Layer 3 of a small transformer language model trained on English Wikipedia (8 layers, counted from 0, width 128).
A neuron's activation on a vector x is SiLU(gate . x) times (in . x), where the dot is the dot product.
The model reads these tokens: " London" "," " to" " Arthur" " Pra" "tt" "," " businessman" "," " and" " Georg"

The vector x that enters this layer's MLP at each token. A number n stands for n times 0.048.
0 " London": 1 35 -52 -4 18 -21 -36 -5 12 -22 11 5 3 15 -32 15 25 6 26 -20 18 -12 8 24 1 -46 2 -10 34 30 -16 36 2 -18 31 11 -15 2 24 -12 -36 9 0 -42 42 -59 19 33 52 2 -55 29 -3 -14 -12 21 -60 -48 -22 -27 54 7 16 12 -8 40 -24 -22 36 3 -14 -29 7 0 -1 -40 -24 38 4 21 1 23 6 -12 7 61 5 -25 -13 -6 -39 25 -35 -13 1 17 -14 5 6 24 7 -12 10 12 56 -45 -6 -5 -16 2 8 24 -31 6 0 -47 8 -6 22 -3 -20 58 -22 20 -39 1 -25 28
1 ",": 17 -1 -51 -32 -11 10 0 1 10 -34 8 36 66 -25 -23 10 17 4 -23 -60 -7 -8 6 32 -16 -54 43 11 12 -8 -32 -4 43 -53 20 20 12 11 6 -3 -30 17 28 -49 40 -12 19 16 8 2 -21 18 40 -20 -34 4 -19 1 58 -3 21 8 31 -25 -1 56 2 -10 -54 -1 -24 -20 25 0 4 6 -24 0 7 28 29 23 -11 -54 27 37 33 10 -13 -22 -18 -25 10 15 7 -22 -16 -16 -24 -7 -14 21 -5 34 44 -38 -12 20 -19 7 3 -25 -5 -29 -16 -47 13 -35 -8 -4 -49 39 0 -2 -3 -18 -3 22
2 " to": 21 -6 -35 0 -61 0 -9 -18 21 -18 27 33 45 -28 -23 1 6 4 -26 -41 -1 -28 -55 3 -25 -40 41 -17 3 -18 -42 -8 36 -48 50 30 15 50 0 4 -25 22 30 -53 31 -32 29 14 -2 -41 -10 18 28 18 -36 32 -33 -1 63 -5 23 12 13 -19 23 34 -17 13 -56 10 -40 -29 39 -8 24 -6 -28 9 16 29 0 29 -15 -37 -28 10 47 26 -2 1 -3 -33 -9 -9 2 -4 -8 0 0 -12 -29 32 2 24 13 -48 -19 -3 0 -18 23 -31 33 -16 4 -14 28 -23 4 -19 -26 23 5 -10 -14 1 19 16
3 " Arthur": 12 6 -29 -35 -15 -6 -30 23 28 8 -8 15 27 12 -61 -18 -4 -7 -4 -62 24 -21 48 5 -7 12 -22 -40 29 42 -15 46 34 -45 4 18 -1 -3 22 -15 -44 7 9 -65 6 -40 14 35 -25 -25 -27 24 42 5 -43 41 -23 -46 -28 -58 2 -11 29 -38 14 24 -44 1 5 6 2 -30 -9 23 32 -31 -29 13 9 0 -18 36 19 -18 -27 14 27 -12 22 4 -40 8 -32 9 18 8 21 9 14 -4 -18 28 35 8 8 -7 -5 13 16 -14 6 1 -14 -13 -3 1 7 -15 -24 -42 -32 45 20 28 -31 28 -31 17
4 " Pra": 6 2 -33 -2 -35 -40 -46 11 51 2 5 25 -26 -26 -44 32 27 -26 -16 -51 -11 1 -15 7 10 26 38 -14 14 26 -16 53 39 2 16 13 -46 3 29 31 -16 -18 -3 -8 3 1 -1 32 0 -27 -24 -7 25 -36 -33 62 -4 -37 -48 -27 14 -3 25 -22 57 -5 -29 -9 27 6 -8 -7 17 9 -27 -22 -32 2 16 32 -3 32 37 -21 17 41 51 -16 -36 -9 -58 22 -6 25 -6 24 23 -11 10 41 -8 16 -4 7 -20 -64 -10 4 51 -36 15 10 -5 1 -11 -27 19 23 5 -35 -9 -23 -14 3 -42 -20 4 -12
5 "tt": 4 21 -6 -24 -63 -28 -15 -16 15 -3 -2 22 30 5 -40 -45 -7 41 -17 -28 6 -16 28 20 -5 39 -17 -47 16 -4 -11 25 -19 -19 -2 26 7 -3 2 19 -66 26 -32 -42 14 -1 0 25 6 -77 -20 10 23 -24 -29 39 -22 -58 -55 -25 35 -37 48 -24 17 14 2 -41 -7 -17 -23 4 -22 -14 28 -1 -15 26 9 -14 13 22 1 15 -3 -7 22 -25 -9 3 -58 -35 -35 23 54 2 14 -20 23 10 4 33 8 -11 30 -7 -30 42 18 20 40 15 -34 27 10 -32 5 28 -6 13 -19 19 -8 23 -21 -32 -16 15
6 ",": 21 10 -63 10 -9 6 -4 15 28 -44 5 44 94 -13 -30 -31 24 8 -26 -47 3 7 15 3 -33 -27 27 -14 26 3 -6 6 29 -42 21 14 -18 0 -2 7 -14 4 12 -39 27 -21 2 25 -7 -2 -20 10 46 -51 -33 -5 -20 -6 47 -8 31 -16 32 -10 15 41 -4 -7 -54 2 -11 5 32 4 19 -2 -42 9 -13 8 27 -4 10 -7 6 43 36 9 -6 -19 -5 -20 -3 13 -3 -1 19 -17 -4 13 -16 19 10 29 26 -38 -3 31 -10 -11 8 -24 -34 -25 -49 -25 38 -22 -2 -18 -39 39 -3 31 -16 -45 18 16
7 " businessman": 20 -1 -32 -19 -24 16 -46 19 13 -9 11 27 17 16 -16 -26 -6 0 -7 -71 34 -3 17 -26 7 -2 36 -34 50 33 -44 41 0 -19 11 15 -4 -34 12 4 -23 -10 16 -8 36 -44 20 33 -62 18 -27 16 36 -26 -53 11 -7 -7 4 -39 33 -1 13 -15 27 13 -39 22 -14 -10 -29 -18 26 -30 15 -19 -42 27 19 2 11 20 15 -8 -20 11 15 -40 32 2 -48 21 -72 -8 20 -22 55 11 21 28 16 31 -3 9 6 -27 -2 -1 -13 -9 23 -12 5 -6 -18 -23 26 7 -15 -16 -44 0 25 30 11 -20 -59 16
8 ",": 20 -9 -74 -7 -21 20 -4 21 31 -37 14 44 88 -17 -12 -12 16 11 -16 -55 17 5 11 -8 -46 -24 34 -5 28 2 -8 8 35 -42 25 6 -16 -13 6 5 3 -8 13 -27 23 -34 -3 14 -24 -2 -21 21 45 -50 -47 3 3 21 52 -13 34 -1 15 -2 10 31 -13 8 -47 17 -10 4 36 -4 12 5 -36 3 -12 7 22 -5 8 -16 -1 47 25 2 -7 -5 -12 -13 5 20 7 -2 23 -10 -7 37 1 24 -6 25 36 -33 1 32 -12 -13 -3 -25 -20 -20 -52 -23 42 -12 -8 -16 -48 53 -10 18 -9 -29 -16 15
9 " and": 23 -8 -26 15 -64 3 -16 31 6 -20 22 34 61 -9 -20 -34 21 16 2 -38 24 -19 0 -15 -23 -21 22 -18 32 -23 -27 1 53 -35 20 0 -10 15 -2 -11 -16 -4 4 -23 27 -32 20 13 -35 -77 -17 35 28 -20 -44 11 -16 30 51 7 0 -3 -15 -14 29 22 -12 9 -53 -2 0 -10 27 -5 -19 18 -42 8 4 53 13 -14 10 14 16 30 36 -14 -24 -14 -18 -19 -14 10 28 2 16 2 28 24 -25 29 7 13 14 -40 10 14 -80 -32 21 -9 11 9 -55 -8 22 -12 -8 -12 -38 31 -3 15 -27 -19 6 27
10 " Georg": 11 -2 1 7 -55 5 -4 7 32 -22 -22 -2 -25 -1 -34 -18 33 14 -4 -18 27 -22 18 -19 1 57 13 -14 4 49 -39 22 11 -16 20 18 -20 15 21 10 -42 -8 -31 -40 -8 -43 1 30 -9 0 22 30 54 -27 -36 33 -13 -63 13 -52 10 -10 16 1 -1 12 -51 -13 -14 -3 -2 -23 2 30 7 -59 -31 12 20 4 -3 27 -16 -22 -10 19 50 -7 48 11 -31 39 -24 16 -10 -19 2 -12 6 11 -41 43 23 30 35 -36 13 9 17 -39 29 32 -10 -14 -10 1 29 -8 -38 -15 -26 47 -34 20 -43 -4 -6 20

Each question shows the input weights of one neuron of the MLP. A number n stands for n times 0.0035.

n131 gate: 1 -7 -7 -17 36 -2 -5 10 4 8 -15 15 -20 -5 -17 -48 11 -9 -19 -31 -15 16 -35 41 6 -36 -26 9 2 24 8 -29 -17 0 -9 24 10 1 6 -24 -9 7 -3 16 2 -19 -22 -19 5 29 20 -19 21 -5 23 15 -17 20 -15 24 18 5 -28 15 -5 14 17 -14 -12 38 -32 -2 -29 1 0 5 -45 -12 41 -22 18 27 2 -18 -13 -29 7 11 -11 2 3 9 -5 18 17 20 10 33 -34 -13 12 -25 -18 -38 2 -20 -10 12 29 -12 1 -29 6 8 18 -19 -48 -5 -21 10 -1 -29 10 33 -18 17 1 18
n131 in: -4 7 -23 -23 -25 7 12 45 -28 -4 14 34 39 6 0 -14 -19 36 12 41 -31 -5 16 -14 -18 -2 15 -7 -1 -29 -6 25 1 11 -34 -27 19 -31 2 -10 18 27 -12 3 26 16 14 -2 30 -31 6 20 -10 -7 -24 -14 27 -13 19 -16 9 -26 -18 14 -8 -9 -6 3 20 -1 -13 -21 -3 21 20 -2 12 14 -28 20 15 -2 22 11 2 13 17 -24 5 -1 25 -27 22 9 -11 13 -15 13 1 32 3 -7 -33 9 -27 5 -16 -14 -19 23 -3 -11 4 -22 27 5 19 -20 -32 4 -27 -29 22 18 -20 -13 2 22
Its two highest activations, in order, are on tokens 10 " Georg", 1 ","

n165 gate: -6 -4 -9 -21 3 -33 -25 -7 -32 14 -28 13 13 0 11 -38 -9 16 -4 12 -3 -9 13 6 -17 33 -14 -16 15 7 -34 -6 -5 -4 -28 4 13 -5 -9 10 -13 16 19 -15 -9 7 22 8 -12 -15 19 -13 -8 11 -3 -8 -21 14 26 6 -47 8 12 -30 -10 1 46 3 -33 11 1 -11 5 6 -11 8 0 28 15 11 12 12 -9 11 17 33 15 8 13 -18 14 -11 7 -28 -12 21 -1 -12 -2 -14 14 13 6 -23 -16 -16 -13 8 -2 -18 23 37 22 2 -14 5 -40 -6 28 -37 -50 4 13 -14 -2 13 -19 34
n165 in: 16 12 -11 9 16 -40 5 -1 -4 9 -15 3 10 -15 3 -24 -21 -1 8 -8 1 -16 9 16 21 35 -33 5 15 6 5 -18 -15 -1 14 29 8 -9 -31 0 2 9 -1 -2 -7 5 -25 13 -18 9 -3 0 -9 1 -12 28 -31 2 11 8 -6 -2 8 9 8 8 22 -28 -16 -19 -19 -28 18 -1 -3 -2 21 28 44 2 43 -19 -17 -21 6 -29 0 20 12 3 35 -9 22 -29 2 16 -8 6 -19 2 51 25 16 -2 -29 -14 10 6 -11 0 0 24 6 -11 -12 -9 5 -2 8 -16 -18 -10 4 -10 -5 36 -4 10
Which token does this neuron like most? 2 " to"

n231 gate: 10 -44 -3 -17 23 15 17 -13 4 -3 10 30 9 26 4 5 16 -4 29 -4 11 -19 -24 8 -7 4 -12 3 -13 -32 -4 8 -26 7 30 -7 4 3 6 16 7 -12 -6 -10 17 -1 -21 -12 27 -13 -27 -10 -20 -5 -5 -4 14 36 -6 -6 -14 -1 34 -27 -26 -4 5 43 -4 12 -1 -14 -6 -3 10 -18 -34 27 2 -11 12 3 -23 41 -6 23 -14 9 -11 -6 -8 -4 -21 -3 -12 -25 21 16 -12 3 -11 15 -7 1 1 13 -8 21 -2 11 -7 6 9 -28 1 34 8 -18 9 43 17 14 -2 30 -10 -8 -37 -1
n231 in: 13 -17 2 -37 24 17 17 9 11 20 21 11 -17 1 -10 23 -7 -16 -17 11 0 11 27 -26 -22 7 13 4 4 -15 12 -5 1 13 -11 19 -33 -19 -7 35 22 9 2 -9 -23 -3 -1 -23 -4 -9 22 7 13 -25 -3 -8 -24 29 6 -27 9 5 26 -1 -11 -4 10 12 -3 28 -12 -23 -26 19 9 -2 -39 6 14 17 31 -11 4 17 -17 5 -9 -11 -10 -21 -23 18 -19 35 17 11 12 -21 -65 -6 -5 -1 -3 -9 -27 -18 -21 -14 10 25 -17 -26 4 -2 12 13 -8 -6 -8 -27 -29 14 44 6 -17 8 4 17
Which token does this neuron like most? 8 ","

n262 gate: -7 -10 -29 -20 -14 8 38 -22 10 25 -15 -16 19 -29 -1 13 -7 23 -8 1 2 -3 -14 50 3 0 -7 -33 22 13 -15 11 -6 -23 -8 7 20 3 15 1 -13 -6 -10 7 18 25 9 9 -3 -11 -14 -12 23 51 -4 2 -25 17 7 9 12 -15 3 -26 -13 -9 -6 -8 0 -21 28 6 -14 29 3 -6 13 -19 5 12 61 -2 9 -18 13 -21 31 34 7 -14 25 4 3 15 19 -35 -28 -1 -24 -2 -3 16 -21 -11 -22 -4 -20 -10 -19 -9 -12 -22 2 26 -19 14 -19 -27 -13 -19 2 -5 -20 -22 -8 3 -5 38
n262 in: 16 -24 -21 -6 -42 4 -12 -7 6 -14 -20 -26 11 1 13 12 3 -7 11 -21 38 -9 -14 12 -17 -3 13 -15 2 -17 -8 5 -19 -28 46 -28 0 2 -21 -1 -5 -12 -29 20 2 13 -9 -9 22 -4 -1 -8 15 -1 1 11 28 -13 -12 19 19 12 1 -4 10 -13 -9 -17 10 9 1 19 -17 8 21 -2 -5 1 10 8 -4 -14 15 12 -34 13 25 -3 -42 14 -6 17 -18 8 -8 13 -22 12 19 9 -4 16 -19 -11 2 31 -11 -11 -27 0 -10 3 8 -10 7 0 -15 15 -8 13 -1 -9 3 16 28 -12 7 -12
Which token does this neuron like most? 2 " to"

n34 gate: 7 -4 23 -3 37 -7 5 -16 9 8 24 -6 -24 6 -4 -27 14 -31 12 7 -10 -4 -15 2 -45 -9 -13 30 -20 25 -18 4 -6 -7 0 3 6 -9 5 -5 7 -4 21 -2 -14 -4 -27 -2 -4 -13 -11 -26 4 1 -28 16 -26 11 -16 14 -19 10 -39 33 16 9 -7 24 -45 12 -15 -7 3 2 -7 31 -3 -8 -2 11 -1 -4 15 7 11 10 -18 -15 34 -18 -7 2 13 1 15 18 7 6 -23 10 -19 2 -31 -18 7 9 12 -23 -17 -24 6 2 -15 8 -20 22 7 -27 -2 24 15 2 -3 26 -27 -22 17 28
n34 in: 14 3 24 2 -22 30 3 3 -17 -20 -4 9 8 -11 5 1 18 -5 -8 7 15 7 10 -15 20 2 -20 5 -8 20 50 3 11 -14 2 4 -14 1 -26 30 49 -8 -14 -11 12 -2 19 -13 -18 33 -25 -3 7 -36 12 -14 -26 5 -7 -6 -1 22 7 -9 4 -9 11 -13 -18 0 23 -5 17 -19 -3 31 11 1 36 -34 6 -4 -8 33 52 43 -35 -22 -14 38 32 14 -10 -1 4 10 7 9 2 19 8 -22 24 -4 13 12 11 -1 22 -20 24 15 13 4 -1 -13 -9 -17 -3 7 -28 -6 21 14 -7 16 -1 -6
On which three tokens does it fire most, strongest first? 5 "tt", 3 " Arthur", 2 " to"

n318 gate: -11 -21 -19 -4 34 5 3 -4 -16 0 9 -21 6 -13 -9 21 17 10 -11 -3 7 8 22 -26 -7 -30 -2 0 -15 -24 21 -19 2 -22 2 -15 -7 13 -8 27 -19 15 -17 -7 -15 14 12 9 -7 -5 14 1 -23 8 -15 -18 -26 13 -10 -14 -3 -15 21 -8 -14 19 20 12 -26 5 3 9 -11 -7 40 3 18 -1 2 5 12 12 -1 -7 -27 17 -16 10 5 2 9 15 28 -12 7 1 -8 8 -30 -12 -13 -1 -8 19 -12 3 -7 8 -24 11 -5 -5 13 -13 4 9 -5 -12 18 25 -25 9 4 -45 1 6 0 8
n318 in: 2 -7 25 3 10 -10 24 8 -21 -3 2 -2 -2 -15 -17 16 -15 -18 -38 -22 8 11 -3 22 -12 -33 -23 41 -41 -1 -33 22 4 13 -14 8 3 -12 38 -13 36 43 1 20 13 -13 8 6 12 7 1 -18 5 3 -12 22 -11 28 -19 -17 -11 -21 3 -4 -31 31 -20 -12 -4 -30 -8 -4 5 6 41 10 14 -12 12 -8 4 40 2 -9 -1 -6 -16 18 -25 -16 -8 25 -20 5 -7 5 5 14 -13 15 -17 21 -28 15 -16 -10 17 20 7 -15 -16 11 9 -2 -4 4 -22 21 -20 19 -33 1 18 -5 6 -16 -6 -2
On which token does it fire most, and how strongly? 1 ",", at about 1.2

n307 gate: 17 21 -13 -7 -34 -5 10 8 14 5 -3 24 11 -17 16 2 -19 -3 14 -22 10 20 27 -1 -10 26 4 -46 -12 -8 1 -25 36 26 -8 -2 13 0 10 -5 1 -5 22 -4 -27 7 -11 13 9 -2 15 -18 -32 -7 19 16 15 3 -11 2 13 -11 13 -7 -29 -25 16 -3 16 -24 2 10 -1 -4 -18 -22 7 -26 28 15 28 -57 -28 10 -15 16 2 33 -19 -5 21 20 17 -13 14 8 -37 8 -32 -37 13 -28 23 7 25 -19 -8 -14 29 42 -10 -11 16 19 15 -7 22 5 8 -17 -28 -3 -13 -6 49 -22 29 4
n307 in: -30 2 -16 5 6 47 14 5 -2 25 -2 10 4 -6 -8 13 -5 16 -9 -26 19 16 -4 -9 -4 -23 -9 9 -6 -8 7 28 -2 1 20 -9 -26 22 36 -37 -1 28 -6 -4 48 23 -10 -41 4 3 26 33 -2 12 24 -2 -23 -28 -16 1 9 8 -37 11 -7 5 -1 3 6 23 4 2 -28 11 20 -2 1 13 11 13 12 19 -16 -16 11 18 -18 42 -11 12 -13 14 1 19 5 -33 -4 -58 18 -19 13 -11 32 9 -31 7 5 16 5 -19 -13 -23 4 0 -17 -7 4 7 -4 34 11 -9 -1 -50 1 -21 -8 15
On which token does it fire most, and how strongly? 7 " businessman", at about 0.21

n52 gate: 3 -13 -17 22 -11 -29 6 -1 -23 -3 18 -16 -19 22 -12 27 14 15 -21 5 -50 37 -22 5 60 3 -35 31 23 -9 -27 -13 30 -8 -17 8 16 -23 45 7 7 -2 6 17 4 -14 22 0 28 -22 3 -10 -6 4 14 13 -1 35 24 4 -17 24 -3 -16 -52 -20 36 17 0 -9 -30 -27 -24 9 -2 -5 -30 14 5 -14 -5 -3 6 -16 8 18 -13 -31 -31 -13 14 -7 -1 -32 17 -8 14 21 15 -19 -8 -20 1 -16 34 -3 -37 9 -24 -22 8 -3 -17 6 -1 8 9 24 1 16 -8 2 26 -19 13 -16 -2 6
n52 in: -26 31 7 -14 -7 -25 27 -6 13 -31 14 1 -19 -4 -4 18 -7 3 19 14 -4 31 -25 -28 33 20 7 -11 1 50 -17 -37 26 11 4 14 -7 -26 43 -20 20 24 29 -7 8 32 7 10 19 -21 8 8 -2 -7 -1 9 14 -3 24 -17 7 19 30 -8 -47 3 -6 -21 6 10 -11 -1 3 14 21 -8 8 15 10 28 12 -19 -6 -6 4 -11 -10 -4 14 -24 20 -21 22 -27 12 -15 -17 6 -17 7 25 19 -5 1 11 -25 14 -7 -11 5 -10 3 14 -12 18 19 27 -11 7 4 -25 -9 10 -27 16 -31 12 -11
On which token does it fire most, and how strongly? 3 " Arthur", at about 0.26

n47 gate: 7 -5 -14 -20 -20 -15 13 16 -21 5 -3 29 2 34 22 0 -31 9 21 19 -9 16 8 -31 18 26 -10 14 15 6 8 -27 -7 -2 -20 14 24 -10 3 8 -9 -46 -42 -4 -9 -10 -22 26 -5 0 -21 13 21 3 -4 -26 -25 2 7 7 27 -10 6 29 -7 -11 2 11 -11 -11 4 13 7 30 -16 -8 -5 -20 -7 14 9 24 -29 -41 1 26 4 55 -4 -16 14 -17 -8 10 20 8 -2 -5 -16 24 28 14 8 4 23 -37 -23 -21 11 -26 12 -28 21 16 37 4 -4 29 18 -20 9 1 7 -11 12 31 6 -14
n47 in: 5 -13 -4 -10 1 -11 -8 -7 10 24 1 -3 0 -20 9 -1 -7 13 2 -10 -1 -10 8 3 3 -25 33 -6 14 28 15 -2 27 -8 10 -25 36 -31 -39 15 18 -7 -26 15 4 11 -15 17 0 -15 27 -13 8 9 6 -18 -29 6 -10 -28 -17 3 -46 16 2 -2 -4 -13 -9 11 14 -30 -19 -18 -2 -6 -29 -17 49 -9 -6 14 -21 -17 2 19 -28 12 3 17 -19 -9 -19 -19 12 -39 0 2 -14 -23 -8 22 0 -33 -1 -5 -20 -15 -10 25 -30 -12 41 -6 41 21 24 9 -22 -2 10 27 -7 11 11 3 -17 -7
On which token does it fire most, and how strongly? 2 " to", at about 0.12